Layer 11 of a small transformer language model trained on English Wikipedia (15 layers, counted from 0, width 96).
Take only the direct path to the model's output, skipping the later layers: a vector added to the residual stream pushes a token's score in proportion to its dot product with that token's output vector.

Output vectors of the tokens that the questions are about. A number n stands for (n - 128) times 0.023.
"rent": 103, 178, 150, 153, 103, 123, 90, 160, 86, 87, 94, 147, 174, 47, 128, 85, 165, 108, 168, 138, 139, 168, 102, 144, 98, 158, 78, 67, 149, 123, 87, 129, 112, 78, 120, 181, 93, 102, 142, 140, 118, 113, 107, 136, 130, 82, 132, 183, 133, 174, 110, 59, 163, 100, 116, 142, 80, 148, 116, 133, 150, 134, 125, 168, 161, 120, 94, 112, 118, 128, 33, 127, 87, 149, 110, 146, 108, 139, 45, 162, 180, 77, 114, 90, 113, 143, 110, 89, 103, 135, 177, 121, 155, 108, 111, 151
"list": 135, 99, 155, 178, 115, 111, 136, 131, 157, 86, 182, 148, 177, 87, 74, 120, 123, 129, 138, 117, 118, 194, 145, 146, 91, 109, 167, 106, 160, 170, 53, 168, 99, 129, 153, 151, 115, 126, 152, 184, 113, 108, 98, 140, 155, 99, 106, 178, 105, 160, 180, 87, 120, 146, 138, 113, 110, 74, 139, 166, 142, 120, 152, 167, 145, 53, 124, 163, 114, 131, 77, 171, 149, 181, 167, 72, 120, 121, 129, 88, 184, 125, 139, 105, 100, 138, 153, 88, 163, 126, 148, 159, 158, 154, 105, 147
"://": 166, 107, 148, 99, 150, 37, 97, 129, 127, 222, 144, 173, 158, 125, 110, 129, 96, 94, 157, 88, 165, 44, 95, 172, 147, 112, 63, 107, 139, 77, 79, 133, 105, 123, 111, 147, 207, 120, 121, 128, 115, 74, 162, 43, 128, 73, 74, 209, 188, 187, 150, 53, 114, 78, 179, 106, 171, 103, 98, 167, 193, 173, 145, 178, 175, 148, 153, 110, 130, 145, 115, 175, 91, 92, 196, 143, 63, 147, 129, 185, 196, 97, 70, 6, 119, 174, 160, 74, 137, 105, 148, 159, 96, 151, 71, 218
"ctor": 161, 164, 117, 103, 122, 132, 62, 180, 174, 96, 126, 155, 79, 81, 86, 68, 115, 153, 149, 106, 128, 207, 139, 109, 88, 126, 110, 152, 191, 156, 126, 192, 129, 80, 64, 186, 122, 110, 152, 174, 133, 51, 173, 163, 118, 87, 104, 128, 52, 191, 40, 128, 220, 99, 177, 96, 85, 109, 172, 175, 184, 158, 121, 155, 153, 181, 58, 119, 117, 139, 125, 148, 94, 155, 159, 130, 88, 124, 110, 136, 191, 147, 155, 119, 93, 123, 126, 115, 93, 74, 107, 164, 137, 183, 110, 151
" ±%": 99, 123, 129, 91, 131, 93, 94, 120, 107, 167, 142, 183, 135, 76, 125, 134, 99, 127, 204, 100, 123, 105, 155, 103, 108, 91, 86, 105, 169, 136, 169, 133, 117, 152, 139, 152, 144, 141, 163, 202, 121, 90, 163, 137, 115, 84, 136, 159, 81, 156, 126, 105, 125, 118, 135, 157, 155, 134, 156, 153, 145, 95, 153, 169, 185, 92, 100, 157, 160, 137, 101, 106, 127, 157, 159, 86, 127, 132, 142, 131, 174, 173, 83, 54, 95, 116, 140, 173, 122, 163, 117, 170, 117, 111, 105, 181
"zer": 104, 89, 139, 97, 124, 135, 97, 144, 150, 116, 151, 139, 108, 141, 76, 154, 131, 135, 152, 160, 122, 133, 141, 166, 115, 153, 85, 113, 119, 141, 131, 174, 87, 98, 124, 160, 117, 86, 169, 154, 145, 59, 176, 165, 146, 87, 111, 170, 121, 203, 97, 94, 110, 152, 186, 127, 107, 126, 136, 128, 119, 96, 165, 121, 142, 99, 136, 119, 154, 162, 124, 152, 91, 161, 150, 105, 71, 148, 139, 143, 122, 160, 146, 153, 132, 152, 165, 108, 140, 127, 146, 141, 130, 164, 95, 105
"conventional": 70, 140, 120, 131, 89, 101, 113, 151, 97, 141, 131, 168, 153, 71, 101, 105, 162, 110, 197, 156, 141, 122, 113, 140, 121, 158, 153, 121, 114, 177, 135, 100, 80, 126, 123, 128, 135, 94, 121, 164, 152, 60, 96, 88, 122, 93, 67, 146, 121, 182, 135, 104, 134, 151, 136, 136, 110, 125, 118, 152, 149, 138, 172, 147, 121, 106, 106, 118, 128, 152, 93, 149, 114, 144, 182, 114, 131, 184, 133, 136, 105, 124, 128, 69, 125, 137, 146, 133, 127, 96, 111, 160, 151, 138, 101, 80
"%": 77, 122, 104, 114, 144, 144, 133, 149, 107, 142, 124, 161, 121, 97, 107, 120, 153, 83, 121, 88, 122, 201, 109, 122, 115, 95, 51, 69, 126, 130, 92, 150, 94, 156, 83, 146, 175, 137, 161, 132, 156, 128, 121, 151, 138, 92, 120, 80, 144, 138, 168, 147, 153, 163, 121, 128, 141, 126, 132, 89, 174, 106, 151, 139, 147, 81, 125, 122, 215, 185, 133, 135, 89, 161, 204, 106, 124, 162, 112, 73, 102, 125, 107, 141, 97, 173, 115, 117, 124, 121, 176, 149, 143, 113, 159, 142
"hood": 64, 30, 126, 96, 197, 125, 137, 174, 119, 160, 131, 158, 168, 79, 78, 110, 175, 72, 142, 122, 130, 162, 104, 192, 133, 111, 152, 77, 142, 154, 86, 169, 102, 98, 112, 140, 122, 79, 159, 87, 108, 104, 157, 105, 134, 89, 47, 150, 107, 190, 112, 150, 147, 113, 153, 122, 102, 155, 160, 119, 121, 66, 114, 187, 131, 178, 98, 101, 175, 127, 111, 177, 79, 86, 156, 126, 52, 119, 99, 163, 121, 119, 101, 163, 97, 112, 93, 153, 87, 112, 131, 95, 82, 123, 65, 132
"th": 108, 108, 128, 139, 120, 126, 109, 169, 113, 110, 166, 127, 100, 103, 82, 116, 202, 108, 136, 122, 107, 150, 67, 112, 80, 89, 153, 101, 145, 169, 76, 182, 115, 132, 160, 155, 141, 88, 126, 98, 102, 146, 141, 131, 153, 113, 151, 147, 127, 163, 111, 115, 144, 167, 113, 127, 125, 139, 140, 124, 181, 81, 154, 132, 113, 105, 130, 96, 139, 161, 152, 138, 92, 94, 176, 106, 136, 143, 169, 133, 135, 140, 182, 115, 127, 126, 157, 120, 143, 119, 112, 187, 130, 182, 153, 112
"ister": 143, 169, 121, 129, 80, 45, 74, 160, 139, 201, 140, 145, 157, 103, 64, 130, 137, 88, 99, 84, 143, 143, 163, 115, 93, 61, 85, 148, 125, 158, 164, 158, 57, 99, 128, 210, 125, 92, 123, 185, 111, 134, 157, 113, 120, 83, 132, 159, 138, 190, 94, 98, 122, 199, 154, 169, 161, 121, 176, 121, 119, 139, 122, 146, 169, 99, 169, 158, 163, 138, 91, 111, 74, 138, 122, 152, 140, 159, 87, 88, 171, 112, 172, 111, 207, 103, 209, 144, 135, 181, 150, 149, 133, 100, 169, 151
"ated": 144, 161, 99, 128, 137, 120, 97, 167, 163, 133, 171, 152, 152, 103, 83, 161, 157, 44, 149, 76, 131, 74, 199, 111, 85, 94, 149, 70, 102, 175, 90, 142, 131, 172, 58, 191, 119, 100, 140, 132, 96, 125, 209, 142, 158, 92, 104, 139, 93, 155, 134, 83, 119, 140, 141, 157, 155, 90, 178, 153, 175, 154, 116, 181, 175, 126, 84, 112, 94, 139, 107, 118, 104, 147, 178, 183, 150, 122, 66, 136, 110, 120, 90, 140, 170, 130, 81, 90, 158, 192, 151, 114, 121, 124, 119, 77
"sław": 157, 83, 133, 128, 81, 131, 66, 222, 203, 218, 172, 163, 171, 56, 158, 137, 159, 103, 191, 62, 115, 134, 124, 182, 193, 152, 120, 110, 103, 200, 126, 195, 84, 142, 157, 139, 127, 106, 84, 89, 162, 65, 96, 97, 157, 63, 103, 146, 89, 204, 137, 77, 175, 155, 188, 152, 86, 119, 135, 122, 134, 73, 202, 151, 186, 94, 106, 86, 172, 111, 74, 48, 169, 69, 170, 44, 80, 187, 95, 116, 155, 130, 165, 128, 155, 132, 125, 118, 97, 122, 150, 114, 110, 177, 138, 77
"med": 99, 108, 150, 75, 80, 145, 96, 163, 132, 136, 128, 145, 99, 104, 65, 80, 135, 116, 131, 66, 133, 155, 161, 162, 119, 149, 122, 113, 134, 171, 88, 138, 103, 77, 137, 133, 122, 147, 82, 125, 153, 165, 143, 124, 134, 98, 164, 146, 79, 181, 156, 96, 82, 101, 130, 119, 126, 134, 153, 162, 160, 106, 160, 144, 126, 97, 73, 123, 102, 164, 114, 90, 113, 116, 95, 136, 117, 116, 104, 112, 142, 100, 55, 101, 130, 73, 144, 98, 164, 179, 83, 178, 155, 127, 104, 114
" Windows": 136, 117, 65, 127, 93, 163, 104, 159, 140, 142, 87, 173, 135, 112, 101, 145, 119, 79, 148, 142, 193, 161, 156, 150, 120, 146, 117, 106, 165, 165, 98, 133, 113, 127, 136, 148, 123, 94, 91, 122, 112, 121, 163, 118, 139, 102, 114, 108, 74, 156, 135, 103, 162, 122, 134, 193, 170, 112, 77, 140, 104, 97, 117, 131, 174, 139, 148, 108, 168, 169, 141, 127, 102, 142, 136, 99, 132, 166, 141, 188, 121, 151, 81, 89, 130, 159, 93, 94, 130, 105, 149, 162, 87, 140, 126, 151
" few": 147, 113, 116, 135, 107, 99, 105, 159, 132, 144, 118, 173, 175, 82, 143, 92, 150, 166, 156, 115, 145, 147, 163, 109, 155, 144, 70, 54, 152, 176, 99, 133, 147, 142, 109, 151, 123, 79, 122, 107, 117, 97, 121, 115, 84, 118, 146, 124, 114, 178, 145, 94, 130, 138, 96, 144, 114, 91, 104, 142, 137, 129, 134, 90, 163, 56, 93, 136, 121, 167, 75, 164, 152, 133, 125, 112, 112, 151, 145, 122, 107, 155, 128, 104, 123, 137, 126, 121, 161, 108, 113, 137, 128, 125, 122, 163
"ement": 137, 92, 110, 138, 155, 79, 95, 123, 130, 168, 172, 154, 104, 62, 121, 192, 137, 149, 142, 84, 156, 144, 211, 133, 58, 141, 87, 116, 148, 165, 72, 111, 93, 117, 76, 189, 124, 114, 138, 40, 146, 99, 199, 68, 129, 80, 145, 208, 164, 181, 167, 115, 140, 110, 112, 94, 145, 36, 187, 176, 110, 72, 154, 152, 199, 146, 78, 137, 244, 189, 125, 84, 151, 105, 76, 140, 156, 215, 117, 127, 147, 105, 102, 121, 74, 125, 190, 80, 116, 204, 144, 129, 166, 130, 121, 138
"ature": 65, 129, 71, 108, 131, 111, 120, 204, 173, 162, 152, 152, 152, 76, 143, 132, 148, 44, 170, 113, 91, 128, 132, 190, 61, 121, 143, 117, 115, 111, 102, 103, 162, 187, 121, 173, 123, 52, 140, 150, 118, 87, 243, 98, 150, 79, 130, 161, 138, 185, 138, 87, 112, 131, 176, 167, 164, 78, 182, 80, 112, 148, 77, 171, 162, 128, 41, 99, 179, 155, 124, 96, 80, 133, 169, 143, 173, 135, 115, 64, 124, 160, 169, 124, 129, 131, 56, 102, 136, 143, 127, 114, 90, 135, 102, 171

Each question shows what one neuron of this layer's MLP adds at an activation of 1. A number n stands for (n - 128) times 0.0074.

n369: 148, 104, 116, 138, 133, 112, 136, 143, 104, 158, 117, 90, 139, 148, 115, 124, 144, 145, 139, 159, 112, 143, 125, 105, 125, 111, 149, 142, 152, 120, 91, 157, 138, 156, 111, 119, 124, 137, 140, 108, 142, 140, 133, 109, 158, 164, 144, 132, 126, 191, 129, 104, 154, 161, 122, 116, 86, 90, 170, 142, 164, 119, 114, 133, 92, 165, 110, 144, 139, 113, 75, 119, 152, 153, 114, 113, 120, 94, 159, 125, 133, 109, 151, 64, 109, 106, 127, 170, 95, 130, 119, 116, 140, 143, 137, 103
Which of these tokens does it push down most? " Windows"

n333: 142, 111, 107, 151, 103, 140, 139, 138, 125, 128, 92, 116, 165, 179, 124, 190, 149, 112, 173, 89, 102, 113, 112, 145, 122, 114, 94, 117, 112, 135, 149, 182, 98, 142, 129, 64, 141, 112, 121, 127, 109, 138, 118, 127, 136, 158, 151, 149, 147, 88, 133, 147, 125, 62, 135, 160, 116, 136, 134, 148, 128, 79, 138, 138, 151, 120, 130, 132, 117, 134, 148, 175, 95, 153, 90, 143, 141, 137, 134, 156, 80, 151, 80, 115, 134, 149, 113, 122, 154, 117, 138, 153, 131, 104, 144, 161
Which of these tokens does it push up most? " Windows"

n182: 102, 96, 145, 115, 142, 168, 63, 149, 125, 120, 160, 54, 124, 134, 81, 159, 150, 159, 115, 176, 87, 96, 132, 109, 145, 130, 113, 152, 178, 140, 168, 154, 88, 86, 133, 138, 123, 105, 148, 121, 124, 141, 138, 98, 140, 116, 105, 111, 104, 137, 131, 116, 147, 149, 100, 127, 78, 138, 121, 164, 169, 137, 161, 120, 127, 77, 167, 127, 166, 132, 111, 139, 78, 114, 125, 117, 134, 107, 120, 127, 75, 125, 129, 97, 132, 139, 129, 170, 154, 115, 129, 116, 158, 131, 122, 163
Which of these tokens does it push up most? "zer"

n103: 160, 130, 136, 104, 125, 145, 154, 150, 168, 134, 119, 96, 135, 173, 118, 89, 65, 126, 110, 119, 120, 131, 128, 104, 124, 171, 99, 137, 126, 123, 92, 119, 168, 133, 111, 92, 101, 117, 130, 124, 146, 130, 108, 130, 142, 118, 133, 102, 133, 143, 119, 102, 148, 167, 107, 79, 81, 111, 113, 148, 75, 97, 104, 107, 98, 122, 120, 124, 114, 153, 96, 152, 128, 123, 90, 145, 126, 133, 90, 150, 118, 137, 137, 127, 145, 119, 163, 160, 126, 121, 87, 158, 101, 143, 133, 187
Which three tokens does it push up most, strongest first? " few", "ctor", "med"

n259: 153, 152, 148, 112, 131, 120, 130, 125, 127, 138, 140, 172, 105, 164, 121, 140, 138, 126, 168, 126, 105, 119, 141, 103, 156, 131, 111, 123, 102, 118, 185, 133, 168, 142, 122, 123, 110, 127, 158, 106, 100, 171, 129, 154, 107, 72, 121, 129, 133, 119, 184, 166, 137, 160, 142, 155, 90, 98, 183, 104, 121, 127, 162, 80, 101, 107, 119, 99, 95, 111, 109, 116, 117, 134, 111, 124, 147, 56, 169, 110, 157, 153, 92, 150, 107, 119, 135, 88, 143, 109, 138, 80, 148, 101, 117, 128
Which of these tokens does it push up most? "ated"

n19: 131, 114, 121, 84, 99, 140, 175, 151, 125, 156, 123, 46, 98, 133, 155, 132, 182, 130, 143, 138, 138, 138, 111, 127, 115, 123, 99, 108, 128, 97, 139, 167, 140, 143, 147, 131, 137, 100, 143, 103, 129, 155, 115, 95, 140, 105, 148, 131, 134, 91, 131, 123, 145, 150, 114, 150, 118, 111, 124, 128, 146, 100, 175, 130, 150, 119, 144, 102, 80, 135, 91, 136, 120, 156, 114, 132, 152, 137, 137, 167, 155, 157, 165, 136, 149, 142, 130, 131, 151, 114, 135, 110, 123, 147, 94, 71
Which three tokens does it push up most, strongest first? "th", "sław", "zer"

n185: 113, 140, 110, 92, 112, 114, 125, 117, 103, 116, 146, 101, 167, 124, 118, 154, 151, 131, 142, 125, 109, 141, 108, 124, 144, 144, 108, 141, 93, 112, 142, 121, 114, 96, 84, 69, 126, 136, 135, 77, 145, 136, 123, 123, 127, 189, 161, 134, 151, 152, 149, 135, 176, 172, 118, 112, 132, 131, 153, 82, 129, 122, 131, 153, 113, 97, 119, 151, 131, 155, 156, 163, 126, 130, 129, 97, 130, 164, 107, 139, 103, 144, 133, 109, 104, 136, 112, 118, 137, 141, 86, 160, 117, 166, 112, 157
Which of these tokens does it push up most? "%"

n366: 129, 109, 127, 121, 143, 123, 149, 167, 109, 114, 125, 188, 128, 115, 103, 153, 159, 163, 138, 133, 114, 99, 133, 155, 132, 178, 155, 106, 85, 135, 117, 81, 150, 135, 68, 144, 108, 96, 126, 126, 129, 147, 153, 129, 129, 122, 137, 146, 112, 108, 55, 131, 131, 103, 160, 129, 122, 142, 93, 143, 86, 136, 93, 136, 161, 74, 168, 75, 136, 91, 164, 154, 127, 144, 121, 101, 136, 105, 149, 107, 170, 156, 127, 131, 123, 96, 126, 113, 127, 137, 132, 141, 125, 154, 172, 120
Which of these tokens does it push down most? "%"

n186: 88, 153, 144, 191, 91, 154, 129, 166, 103, 108, 119, 158, 137, 171, 144, 117, 151, 154, 136, 93, 111, 142, 102, 191, 111, 142, 133, 129, 132, 143, 49, 89, 121, 127, 127, 158, 134, 117, 116, 148, 115, 78, 83, 149, 137, 130, 116, 135, 140, 100, 150, 105, 95, 124, 104, 112, 140, 112, 113, 105, 124, 115, 168, 115, 108, 109, 111, 178, 132, 83, 152, 105, 117, 122, 125, 151, 102, 154, 143, 114, 118, 99, 148, 144, 155, 132, 170, 112, 160, 89, 106, 121, 130, 120, 96, 124
Which three tokens does it push up most, strongest first? "list", "conventional", "rent"

n164: 114, 172, 136, 132, 96, 171, 139, 135, 139, 140, 134, 151, 157, 133, 113, 126, 120, 155, 76, 77, 107, 139, 93, 134, 148, 86, 116, 164, 109, 155, 103, 120, 134, 171, 116, 119, 126, 114, 127, 139, 145, 195, 181, 132, 127, 69, 143, 151, 113, 141, 121, 125, 114, 159, 161, 109, 163, 130, 113, 120, 110, 126, 134, 150, 151, 137, 99, 140, 107, 135, 105, 104, 171, 115, 132, 170, 96, 141, 117, 146, 170, 181, 138, 137, 155, 105, 158, 127, 86, 113, 177, 119, 141, 152, 149, 120
Which of these tokens does it push up most? "ister"

n68: 122, 73, 136, 127, 110, 126, 151, 150, 94, 97, 128, 102, 154, 120, 116, 150, 114, 101, 114, 107, 89, 153, 155, 94, 111, 135, 132, 155, 73, 138, 131, 116, 132, 169, 89, 148, 126, 146, 151, 121, 140, 127, 157, 109, 140, 131, 146, 119, 159, 99, 122, 136, 117, 141, 125, 130, 80, 118, 103, 155, 157, 129, 140, 114, 135, 104, 172, 134, 126, 168, 132, 155, 148, 157, 100, 109, 86, 73, 105, 126, 126, 122, 126, 100, 121, 104, 127, 178, 95, 105, 136, 130, 144, 141, 177, 161
Which three tokens does it push up most, strongest first? "%", "list", " few"

n85: 112, 100, 97, 95, 106, 136, 154, 104, 102, 148, 91, 123, 104, 134, 119, 129, 97, 180, 106, 126, 131, 99, 109, 132, 108, 157, 86, 117, 155, 117, 101, 94, 126, 133, 123, 108, 141, 140, 172, 130, 128, 153, 118, 164, 125, 86, 150, 154, 143, 112, 130, 109, 118, 106, 103, 125, 142, 132, 127, 145, 124, 128, 137, 171, 126, 168, 92, 148, 140, 75, 181, 134, 145, 172, 147, 180, 126, 127, 130, 108, 147, 145, 155, 75, 115, 97, 161, 120, 134, 123, 101, 82, 118, 156, 90, 98
Which of these tokens does it push up most? "://"

n354: 161, 138, 150, 138, 107, 139, 139, 136, 151, 98, 112, 118, 133, 128, 138, 160, 149, 113, 115, 112, 135, 101, 150, 104, 138, 146, 158, 106, 120, 143, 158, 110, 153, 129, 75, 108, 105, 135, 110, 118, 161, 160, 135, 151, 100, 111, 120, 114, 144, 136, 92, 102, 96, 147, 117, 144, 145, 123, 118, 157, 160, 115, 103, 129, 116, 131, 151, 103, 123, 125, 168, 159, 90, 116, 131, 137, 167, 88, 148, 129, 132, 108, 131, 121, 117, 122, 129, 188, 88, 132, 116, 85, 93, 120, 113, 119
Which of these tokens does it push down most? "list"

n8: 157, 149, 145, 112, 112, 132, 140, 159, 111, 175, 110, 127, 120, 120, 141, 85, 126, 119, 67, 82, 148, 143, 153, 140, 129, 184, 143, 150, 150, 130, 98, 144, 123, 147, 111, 75, 119, 144, 128, 109, 122, 109, 151, 157, 151, 160, 130, 145, 163, 146, 139, 141, 127, 130, 141, 177, 129, 130, 84, 119, 129, 116, 179, 119, 161, 110, 116, 127, 90, 164, 112, 78, 143, 103, 119, 154, 82, 111, 140, 118, 144, 130, 95, 163, 121, 85, 98, 158, 135, 119, 106, 178, 133, 172, 117, 72
Which two tokens does it push up most, strongest first? "med", "sław"

n139: 115, 132, 165, 132, 137, 89, 102, 117, 152, 151, 118, 120, 134, 168, 111, 118, 102, 148, 209, 169, 134, 173, 104, 118, 115, 159, 101, 150, 90, 120, 116, 157, 132, 111, 146, 93, 138, 124, 142, 137, 118, 171, 138, 144, 172, 136, 142, 123, 125, 115, 162, 133, 143, 89, 129, 118, 199, 127, 156, 120, 118, 95, 137, 140, 140, 106, 107, 165, 88, 132, 128, 95, 149, 131, 112, 114, 102, 81, 140, 103, 145, 127, 105, 109, 126, 136, 112, 181, 145, 144, 132, 133, 117, 98, 114, 142
Which of these tokens does it push up most? " ±%"

n156: 122, 150, 115, 159, 135, 118, 126, 141, 149, 86, 168, 132, 144, 179, 129, 142, 114, 129, 116, 131, 117, 75, 159, 72, 131, 148, 116, 153, 109, 105, 116, 97, 125, 130, 177, 127, 147, 158, 154, 105, 127, 114, 135, 87, 112, 113, 146, 132, 139, 138, 126, 123, 131, 159, 135, 45, 156, 126, 154, 121, 117, 146, 108, 99, 134, 126, 155, 136, 144, 125, 125, 145, 141, 120, 127, 124, 106, 138, 131, 122, 109, 145, 135, 125, 112, 149, 107, 125, 88, 108, 131, 102, 140, 143, 76, 136
Which three tokens does it push up most, strongest first? "://", "ement", "zer"

n309: 98, 152, 138, 132, 138, 95, 114, 131, 113, 116, 106, 93, 122, 86, 88, 140, 160, 142, 109, 172, 138, 115, 101, 104, 141, 136, 162, 111, 95, 133, 143, 107, 99, 162, 189, 116, 131, 123, 132, 117, 104, 108, 123, 140, 167, 86, 134, 147, 84, 160, 161, 120, 124, 101, 105, 134, 103, 150, 122, 157, 134, 129, 128, 127, 33, 131, 131, 131, 131, 136, 121, 124, 149, 108, 101, 127, 132, 140, 154, 105, 134, 127, 135, 135, 132, 119, 116, 137, 106, 108, 118, 122, 146, 148, 97, 136
Which two tokens does it push up most, strongest first? "conventional", "th"

n255: 136, 114, 123, 153, 136, 144, 111, 138, 119, 144, 144, 205, 134, 116, 121, 139, 127, 140, 94, 128, 133, 113, 153, 98, 121, 117, 131, 156, 135, 138, 151, 100, 127, 140, 184, 110, 112, 143, 148, 129, 125, 125, 146, 91, 130, 109, 168, 144, 115, 82, 106, 164, 114, 154, 83, 129, 123, 132, 155, 116, 117, 144, 170, 149, 112, 120, 98, 113, 103, 141, 118, 98, 124, 129, 134, 159, 144, 78, 116, 146, 138, 98, 140, 116, 98, 143, 115, 125, 129, 114, 79, 134, 121, 119, 153, 130
Which of these tokens does it push up most? " ±%"

n3: 102, 124, 126, 137, 99, 115, 162, 132, 122, 97, 177, 94, 116, 134, 135, 119, 123, 143, 120, 133, 91, 118, 145, 119, 144, 130, 119, 125, 141, 131, 114, 85, 145, 121, 145, 138, 146, 84, 96, 139, 132, 118, 103, 120, 128, 126, 142, 130, 103, 109, 119, 96, 165, 122, 141, 94, 156, 105, 115, 113, 121, 122, 115, 162, 82, 129, 129, 133, 120, 129, 176, 108, 179, 134, 125, 194, 133, 109, 108, 128, 124, 143, 129, 116, 139, 132, 61, 90, 153, 134, 102, 152, 109, 128, 108, 115
Which of these tokens does it push up most? "ature"

n71: 118, 150, 82, 121, 125, 115, 152, 132, 96, 104, 93, 149, 141, 96, 164, 112, 81, 128, 80, 135, 168, 103, 84, 113, 100, 127, 130, 135, 135, 108, 106, 156, 161, 149, 88, 166, 114, 128, 140, 117, 212, 146, 163, 93, 110, 109, 120, 135, 143, 119, 125, 115, 175, 146, 143, 125, 138, 142, 101, 98, 130, 145, 177, 147, 92, 105, 184, 165, 128, 137, 110, 91, 150, 77, 114, 112, 136, 103, 120, 115, 103, 84, 114, 96, 144, 74, 118, 130, 166, 131, 196, 124, 139, 152, 136, 148
Which of these tokens does it push down most? "zer"

n263: 122, 116, 121, 124, 123, 132, 93, 135, 153, 129, 168, 166, 128, 115, 124, 127, 121, 104, 170, 130, 138, 134, 95, 164, 83, 106, 107, 137, 134, 146, 171, 100, 131, 171, 178, 142, 168, 142, 137, 176, 104, 131, 139, 160, 111, 150, 150, 126, 115, 134, 135, 86, 159, 116, 151, 92, 119, 164, 155, 137, 141, 122, 110, 118, 117, 123, 102, 112, 133, 111, 123, 120, 123, 126, 116, 98, 120, 106, 130, 114, 179, 190, 152, 170, 137, 84, 132, 150, 142, 137, 102, 128, 129, 118, 121, 105
Which of these tokens does it push up most? " ±%"

n198: 135, 163, 67, 112, 119, 129, 164, 112, 129, 98, 98, 136, 110, 118, 104, 128, 129, 113, 142, 114, 176, 158, 103, 168, 156, 83, 123, 152, 158, 169, 123, 144, 142, 124, 66, 136, 109, 155, 131, 122, 177, 104, 103, 95, 149, 127, 101, 117, 114, 142, 133, 97, 168, 143, 107, 107, 118, 139, 155, 141, 80, 141, 83, 122, 144, 112, 137, 101, 117, 91, 100, 103, 105, 184, 96, 152, 154, 139, 163, 95, 129, 126, 170, 114, 101, 105, 123, 160, 136, 131, 154, 97, 141, 128, 131, 138
Which of these tokens does it push down most? "://"

n37: 112, 178, 137, 130, 153, 120, 113, 73, 150, 128, 138, 111, 111, 112, 113, 146, 160, 134, 108, 154, 95, 107, 111, 104, 107, 127, 119, 126, 124, 144, 136, 143, 181, 142, 109, 82, 119, 118, 140, 157, 106, 90, 164, 102, 156, 132, 96, 163, 154, 105, 111, 161, 128, 107, 76, 104, 72, 147, 107, 140, 159, 161, 182, 146, 140, 141, 134, 158, 111, 104, 133, 139, 118, 118, 144, 140, 145, 113, 132, 172, 131, 140, 128, 139, 107, 102, 118, 92, 125, 91, 118, 165, 97, 167, 122, 129
Which three tokens does it push up most, strongest first? "ctor", "://", "th"

n132: 149, 106, 119, 111, 124, 119, 147, 145, 115, 147, 118, 136, 110, 124, 91, 171, 107, 140, 137, 114, 155, 158, 188, 162, 157, 141, 97, 151, 106, 188, 171, 98, 135, 123, 129, 148, 171, 135, 143, 131, 156, 119, 146, 151, 149, 135, 147, 120, 212, 82, 101, 122, 83, 131, 144, 92, 131, 99, 129, 121, 163, 132, 149, 105, 128, 91, 184, 132, 141, 170, 119, 83, 139, 133, 161, 157, 94, 119, 153, 117, 159, 92, 88, 78, 149, 176, 159, 145, 122, 118, 120, 85, 104, 116, 161, 137
Which of these tokens does it push down most? "hood"

n226: 101, 162, 103, 115, 143, 137, 133, 146, 113, 97, 84, 139, 129, 129, 136, 141, 93, 117, 109, 204, 87, 86, 131, 117, 97, 166, 152, 167, 65, 117, 86, 128, 130, 117, 117, 136, 126, 107, 136, 112, 113, 160, 143, 101, 149, 129, 137, 137, 131, 128, 161, 137, 68, 138, 155, 135, 110, 184, 78, 120, 121, 96, 171, 107, 123, 108, 165, 127, 116, 135, 104, 123, 126, 95, 168, 125, 128, 95, 176, 91, 121, 106, 89, 154, 145, 85, 128, 130, 87, 101, 107, 125, 147, 127, 130, 43
Which of these tokens does it push up most? "conventional"

n357: 144, 164, 161, 104, 136, 143, 137, 126, 151, 119, 92, 120, 108, 134, 117, 128, 151, 134, 105, 131, 162, 118, 159, 64, 127, 105, 94, 194, 138, 137, 151, 96, 109, 115, 135, 123, 150, 121, 106, 127, 128, 113, 138, 108, 117, 96, 158, 155, 141, 94, 144, 129, 129, 102, 127, 89, 66, 88, 98, 160, 118, 107, 148, 143, 135, 150, 94, 130, 135, 121, 120, 117, 105, 106, 100, 153, 192, 133, 150, 112, 78, 132, 121, 176, 115, 110, 144, 111, 167, 118, 160, 138, 110, 115, 73, 125
Which three tokens does it push up most, strongest first? "ement", "med", "ctor"

n30: 136, 158, 141, 129, 85, 116, 183, 120, 112, 121, 123, 116, 139, 107, 155, 115, 134, 114, 117, 107, 122, 98, 110, 121, 113, 160, 158, 132, 145, 148, 143, 142, 104, 133, 140, 119, 172, 106, 154, 145, 94, 112, 101, 115, 105, 131, 128, 154, 136, 110, 141, 137, 135, 93, 133, 114, 158, 111, 84, 122, 137, 177, 146, 165, 117, 127, 118, 94, 128, 94, 166, 169, 131, 68, 136, 120, 87, 151, 124, 112, 100, 159, 139, 128, 138, 135, 178, 115, 143, 139, 124, 94, 103, 105, 124, 148
Which of these tokens does it push up most? "://"

n363: 140, 134, 182, 110, 135, 92, 190, 121, 127, 116, 177, 126, 100, 142, 94, 94, 117, 124, 127, 134, 124, 141, 129, 116, 138, 143, 147, 118, 155, 140, 140, 110, 87, 141, 138, 114, 83, 117, 126, 136, 105, 126, 113, 146, 87, 130, 82, 125, 92, 93, 139, 127, 124, 107, 94, 133, 115, 134, 123, 121, 113, 135, 153, 151, 157, 99, 123, 136, 129, 90, 124, 143, 149, 127, 95, 90, 137, 104, 165, 57, 143, 137, 83, 110, 150, 104, 137, 122, 100, 115, 106, 149, 142, 142, 146, 165
Which three tokens does it push up most, strongest first? "list", " ±%", "med"

n214: 163, 90, 121, 153, 107, 153, 113, 144, 103, 137, 105, 45, 143, 94, 152, 137, 121, 88, 159, 121, 134, 155, 136, 155, 126, 137, 125, 137, 120, 109, 159, 106, 141, 126, 132, 118, 161, 141, 112, 151, 161, 139, 110, 127, 139, 119, 129, 122, 125, 84, 144, 116, 126, 116, 134, 135, 112, 120, 106, 131, 171, 105, 136, 100, 109, 112, 158, 107, 120, 157, 129, 165, 90, 126, 107, 131, 88, 138, 153, 110, 107, 114, 140, 138, 119, 140, 154, 136, 119, 133, 148, 117, 95, 131, 97, 128
Which of these tokens does it push down most? "ated"

n86: 154, 96, 166, 122, 113, 156, 156, 119, 106, 144, 97, 141, 108, 126, 133, 130, 142, 112, 140, 124, 135, 137, 122, 115, 131, 147, 95, 157, 143, 126, 126, 134, 123, 176, 92, 110, 117, 81, 110, 129, 140, 105, 123, 131, 118, 183, 164, 97, 132, 142, 135, 151, 101, 146, 127, 117, 97, 83, 111, 140, 154, 147, 152, 119, 138, 106, 148, 91, 113, 142, 137, 131, 75, 102, 95, 97, 108, 113, 154, 137, 128, 142, 114, 153, 136, 69, 107, 164, 152, 131, 105, 114, 85, 151, 168, 164
Which of these tokens does it push up most? " few"